Layer 9 of a small transformer language model trained on English Wikipedia (14 layers, counted from 0, width 64). Numbers have three digits each and are written without spaces.
A neuron adds its activation times its output weights to the MLP's output. To switch it off is to set its activation to zero at one token and run the rest of the model.

Output weights of the MLP neurons that the questions are about. A number n stands for (n - 500) times 0.0019.
n13: 570201554478571697525634640471598651541406632614410431263483437547394418330591534546655442731584507484429685546450350558557624509536534471457512320490367575382390422355432461419409256626531669
n26: 524512694573539503518468531547710492352553531531531393423418398383650497414536350634485497560540484767512537588397529532361445615574535532470528488532369753508515352465494776488576578500340352
n30: 564460486455532267375387466492365595569390443638569384532509634343502588440410539566567598451536593455526542426592577479418608422609480778472377343426659738386309602523349367233434348591544618
n46: 457600394711626513466539476566439610465423538412438609513459507573577461461398475756448431458380362477400554632454469472400582469547569573510406468418530392526449373535423575573347432476555568
n55: 540460369420477580599420373533384492462614528644541558394657367521571552564535453419326463593460793490559555472569593589417545700548583244699696553492402673324458413572576686501630450461467552
n61: 757755513604480568489601461601346533351437544428380413405325533440487442414556649536603388588636458439473546494561459327408412681545560437398442455471473451564523436409517710502603461595450531
n80: 550613533700595461595421471581565409560408443569553362623380608398408468561425525605842553593532601621483583510397547469479471422506556552456406241612336469459655444421560692527304449600295529
n83: 388526423417361654458540582516559431427315506543614423484618292486380425482402361598321604537678536460626599427628710333442455521388649369620612495684583487526274404676429580648743554577506747
n85: 493489515556654556706430503549312580264372348475507474721526746579578558478543486453390409641290551340592552690503662421556586374497505644506488506504564565542589565604486286494561603497529426
n88: 358462518652548579559601661434485465350470604474501409614521592541268425504615614504311651486324468557576576657585465555500455342566417614654578721420506375632494567536446671525671447458558533
n157: 583293526511534592494497479416552465691497636343560447599532327534503400514426445397113456439539548536379470653340604311588535531501405622450514537576497504493479401385521583597709354523363497
n171: 456559426637439586396401425443423607455594430726541377603634818626545473615302549465685553419162314469533454647434672407608480469508535642430432566647456566702503605402663445546366642700444507
n181: 470543516316610354572465295527525527527337565547433455448535618281453591368556654407598506454624439604405493418474616328586577495438450509477587544475321774621604603576507620326346546549521567
n235: 512480373443509510549306536586463524626565521460300615608339529620425550468404410356435548259578491555504421307658479594392584631503573471501452370340521538558512410754497345522462527528631622
n247: 493451635529426504508648408472614461567653604544541540473538970413270548466377517567665520507527584552640552599460667388558380433499483447494560467616459602534513309468511718319515375629407596
n251: 593571372524644599360419446506464508495675433532327626438548803487498451385492549540739410500402416459562356649513660593603379534450430534397601539470346575446460537579646577580466470633587502

Each question names a token from some text and the token that comes next. It shows the activations a of the neurons there, in the order above. A number n stands for (n - 500) times 0.032.

Then comes g, the gradient of the next token's log-probability with respect to the MLP's output, scaled to length 1. A neuron's effect is roughly proportional to its activation times (output weights . g). A number n stands for (n - 500) times 0.001.

"\n", then "The"
a: 500500500525500500501500500500500500500500737545
g: 425680537478480510654513340505509378579279405515669181499485724419588521267499316544403260422538662496507254572646637494415330208513538447445322495506520606587442413490351419811539568416564573
Switching off which neuron hurts the next token most? n247

" att", then "ra"
a: 616500500500500500500500500500500510500500500500
g: 486481532421567557786687537697589439537508469390334453397471518588429505395495461617543640411511306398696534459411458221461517264529162353733486664519672535354549391372356577409538301423769539
Which neuron, switched off, raises the next token's probability most? n171

"pen", then "A"
a: 500500500500500641500500500500500500500500500500
g: 213516432402657212417415583431575423401495497226706733711470493590364652493386695518482526593333586338483416556479375604439517550427620577251489461521290499454281580489597341602553312472557306
Which neuron, switched off, raises the next token's probability most? n61

"ig", then "ence"
a: 500500500500500500500500500500608500500500500500
g: 377336361414451644773566213496355396240418458526467433491457491572381599378571445519564529486562595465516433287714344967705499544540506381536576749463417395441453548519591553473549673451455377
Which neuron, switched off, raises the next token's probability most? n157

"ret", then "ary"
a: 500528500503506500509501500500514500537500500500
g: 312302409269263441392440406654414605513496449414318563440514613425508654608521604458212475357458240589584327528878468647442306557452397498696391572554512627412484397483613427439288531549476619
Switching off which neuron hurts the next token most? n181

" in", then " Be"
a: 500500500500500500751500500500500536500500658976
g: 610699634499383324595364373398497383522366115580624538508559549462455426489537564459382602546513564399359534243301520252490398341647546639267804509508616553548568620460457623400316566546494291
Switching off which neuron hurts the next token most? n80

" to", then " former"
a: 500500500500500500531500500500500573500500558751
g: 492398764567843652464463508393469423456590475533431582386687376462396423277394500510607572411573505426681733387429528324538591576352461616524791534497576437473623716803685552495694662514399543
Switching off which neuron hurts the next token most? n251

"ound", then "ation,"
a: 500500500500587500586502500500556500527500500500
g: 407553612619304434394453520495518251369360421466435502869481471453475400524510614399604501300563279509547418468488355615759541601378563627446401336386712664729599405499535150506478343581439448
Switching off which neuron hurts the next token most? n80

" (", then "s"
a: 500500500500528500523500500500500500500500500609
g: 524348572582509493494457545412455467278771712368547305424390355562510390271341454579308450378766431448483568487626310413291449568408267336547407594539669724502495520332523792511554496438644557
Which neuron, switched off, raises the next token's probability most? n251

" also", then " dra"
a: 500553500592500557500500500500500580500500879531
g: 663617490561300590686417494479608511423495696219478548422552469332461433563474451646664509650432560439674604179487522322681504766300402600517420652458505338434399548732470409269693368562438470
Which neuron, switched off, raises the next token's probability most? n171

"ted", then " the"
a: 500500500500500500500504500500501500500500780500
g: 415416751475247427732536484560556589599613175409419381358785599550415378507526457631560497422521684550605402392496339551652366433426697425628656602595518826579558377389486441598401543379346494
Switching off which neuron hurts the next token most? n247

" is", then " only"
a: 500500500500500526500500500500500519500500857746
g: 493610537545331294521385658457376704496487657337428573687444393548410754256499645362560586500406549337649594544676508513263604772702567440440304375513507425518535307594482731587526623519626648
Switching off which neuron hurts the next token most? n61

" |", then " 1"
a: 500500500502500500535500500500500520508500734622
g: 513340297424398475688517388581543528593521440370487375554543575539624495171596627473481475358257460432535417564502728548428448696066561468645498410672242410686509594385541424575545655483334544
Switching off which neuron hurts the next token most? n251

" of", then " $"
a: 500500500500500500626500500500500699500500758645
g: 193436456370362392607486353399376487544494329702562407548580640741566499627692462241515467410415287560432406825439393547512562547524437416584522595672511528637572392120498481431447517606615371
Switching off which neuron hurts the next token most? n171

"ost", then "on,"
a: 500500500500500500500500500500500500523520500500
g: 278521455558552432412417520654505438343359005299403569699461658605530417608532406518400413441633408484479467360454521712690473539254481465540489439406440648702411464478625418544495801634453455
Switching off which neuron hurts the next token most? n235

"s", then " as"
a: 500500500586500500500500500500500500500500500500
g: 498379398550655591506603355544434517477897438627675470764624549364399508534170393487619256391509443641565704400412632469254283441591518483420298536486567376669584605546450432484415514472587437
Switching off which neuron hurts the next token most? n46

" pol", then "ic"
a: 500597500500500500500500500500500500500508500500
g: 759418704592615416592305502468577506348421429539444658599402592582385547727598344433739323544638720609434513568392572340552578478401358462654353337343563798297428445566670576415651481414404610
Switching off which neuron hurts the next token most? n26

" was", then " a"
a: 500500500500500500500500500500500645500500871702
g: 539547565386347353527612590584538331609757230537562589342506618338403395311463485804461543276654639649590345381349663442414564393344633407314506546433607534702543472430572460334445667353410586
Switching off which neuron hurts the next token most? n247

" for", then " spec"
a: 500500500500500500509500500500500529500500746658
g: 525415430548554539309585221445462370334344826473605468574577476527575681552611554410618534401582288619564555567324422520221501294537362556658540651374508311563533257528526544507833506596447378
Switching off which neuron hurts the next token most? n247

" |", then " 3"
a: 500518500500500500669500500500500535530500598601
g: 385247328479276445653492270509605624406307426467479479510500529838512354358591607327434475422335303394615483305433557644454288655294581427407605542463384599423506519408305391410396642654402505
Which neuron, switched off, raises the next token's probability most? n80

"ic", then ","
a: 500500500514500500500500500500500500500500500500
g: 575442419531404451467533603603482463276344660337374365728323467620450211425541628663433366338785516212382560617456275440600681535425408532603448375498790462550465544329532448664438499468573462
Switching off which neuron hurts the next token most? n46

" |", then " P"
a: 500500500507500587500500500500500500500500512500
g: 477437613640325513662367229394521682534467545742390289589467448759569234649448545445510485446576501643428505471671438494219346330476405341495750364294491509395497450540605381403523541491696368
Which neuron, switched off, raises the next token's probability most? n61

"ed", then " ch"
a: 500500500505500500500500500500500500513500567500
g: 423626379778343603329290339542693480500321560499496335413324459665441563380513652585638775395678582562620573380396301541491513568492278367428600434499567396566613253410447655526640382451302500
Switching off which neuron hurts the next token most? n247

" bro", then "ad"
a: 500631500500500500500500500500500533502500542519
g: 370388412395458381266525385346531404650466212604366484616455514596545491514463417306652609365489454514635587603388291557704307606429396772652523555577533280613339456679473297480280649413453627
Which neuron, switched off, raises the next token's probability most? n26

" Cent", then "re"
a: 500500500532500500500500500500541500500500500500
g: 554554697749567370506658644660501656471541559421690537473742567548402577258519599395603463385218411367730529488240421499543669252587496520456557722448442567447379403432540661534561239500581564
Switching off which neuron hurts the next token most? n46

"c", then "ast"
a: 500517500500500500500504500500665500503500500500
g: 586397512639375569737691451527375370402468408516524400663664780629585414300545305430322371634626771508522498534519345414552368591473497467380363513295361525571295399540313631579407405240511365
Switching off which neuron hurts the next token most? n157

" app", then "l"
a: 515517500507500519505500500500500549500500500545
g: 456336280674682404518525639506519327678616632483546398664648532459454440624672514570399651318479649486330345571481696577408295557410508488655510574520490606604657546375550671687560324241394202
Which neuron, switched off, raises the next token's probability most? n13

" third", then " place"
a: 500540500516500537572564500500500500500500633506
g: 524554428446343583561688583453777582606407687600386642473674673511505482387189554191459710529638533339532483399367389404256541487316388647560527198558471506506600428625501495348497546383610443
Switching off which neuron hurts the next token most? n247

" con", then "du"
a: 500526500500500500500500500500500500500500500579
g: 299591488326707460588472546741502595369566644497397702318612594445426458387044351772506542563485351404365595341320393447518534430427494546659440313408439508467534468492571586575615538593711408
Switching off which neuron hurts the next token most? n251

" and", then " after"
a: 500500500500500500528500500500500526500500689809
g: 675616695471566688416585646319327720426491284440431497599561444419661482525480573586486586551418391399394282615620687674413362691644594473395463527550753325548568598707700437630295608355389431
Switching off which neuron hurts the next token most? n251

" te", then "le"
a: 500500500500500500500500500500500500500551500500
g: 521218510483533506411643503604428398310502474472583508750177536475484185482639531383487562300490566490705493682561541424436414302455248483578355552522620692409583499458580651416702651482680315
Which neuron, switched off, raises the next token's probability most? n235

"on", then "'s"
a: 500503500535500500512500500500500500535500500500
g: 611172387504349575577504643441305542148375464575464408399351278505607499530561349594408549592422549426414561636604424491362706479465597591444409482349550424381552668317640306742638571629297570
Which neuron, switched off, raises the next token's probability most? n181

" the", then " f"
a: 500500500500500500573500500500500502500500675664
g: 387373338578331846360526522677499305287423673641443401642541483675365578420464484544500657462488442400344568365379363406539455374416600692285434550410597666442316561556379475229567420428525724
Which neuron, switched off, raises the next token's probability most? n251

" to", then " prov"
a: 500500500500500500502500500500500548500500777676
g: 739577530468471625497538448362560485439086450369424566621695528435518680704629592375424418672526665448442411523828397497515592263575341558527569473597543446818640394559528519548612339467559404
Which neuron, switched off, raises the next token's probability most? n251

" def", then "in"
a: 500514500500500500500500500500500500501500500500
g: 786354307355510477559379231595135460481325371258498393530495538475479418452514331576385457375402566383496740602456559468569734494660406702550616544462384627337598512591391331537457387532642513
Which neuron, switched off, raises the next token's probability most? n26

" Mor", then "oc"
a: 500500500500500500500500500542500500500500500500
g: 519544781397311525560337396598669761316509770436398400411511585478463796381485515388427314440727449527613618421496485651403537498512457248467608442494437301362676299395399369480376418576531609
Which neuron, switched off, raises the next token's probability most? n88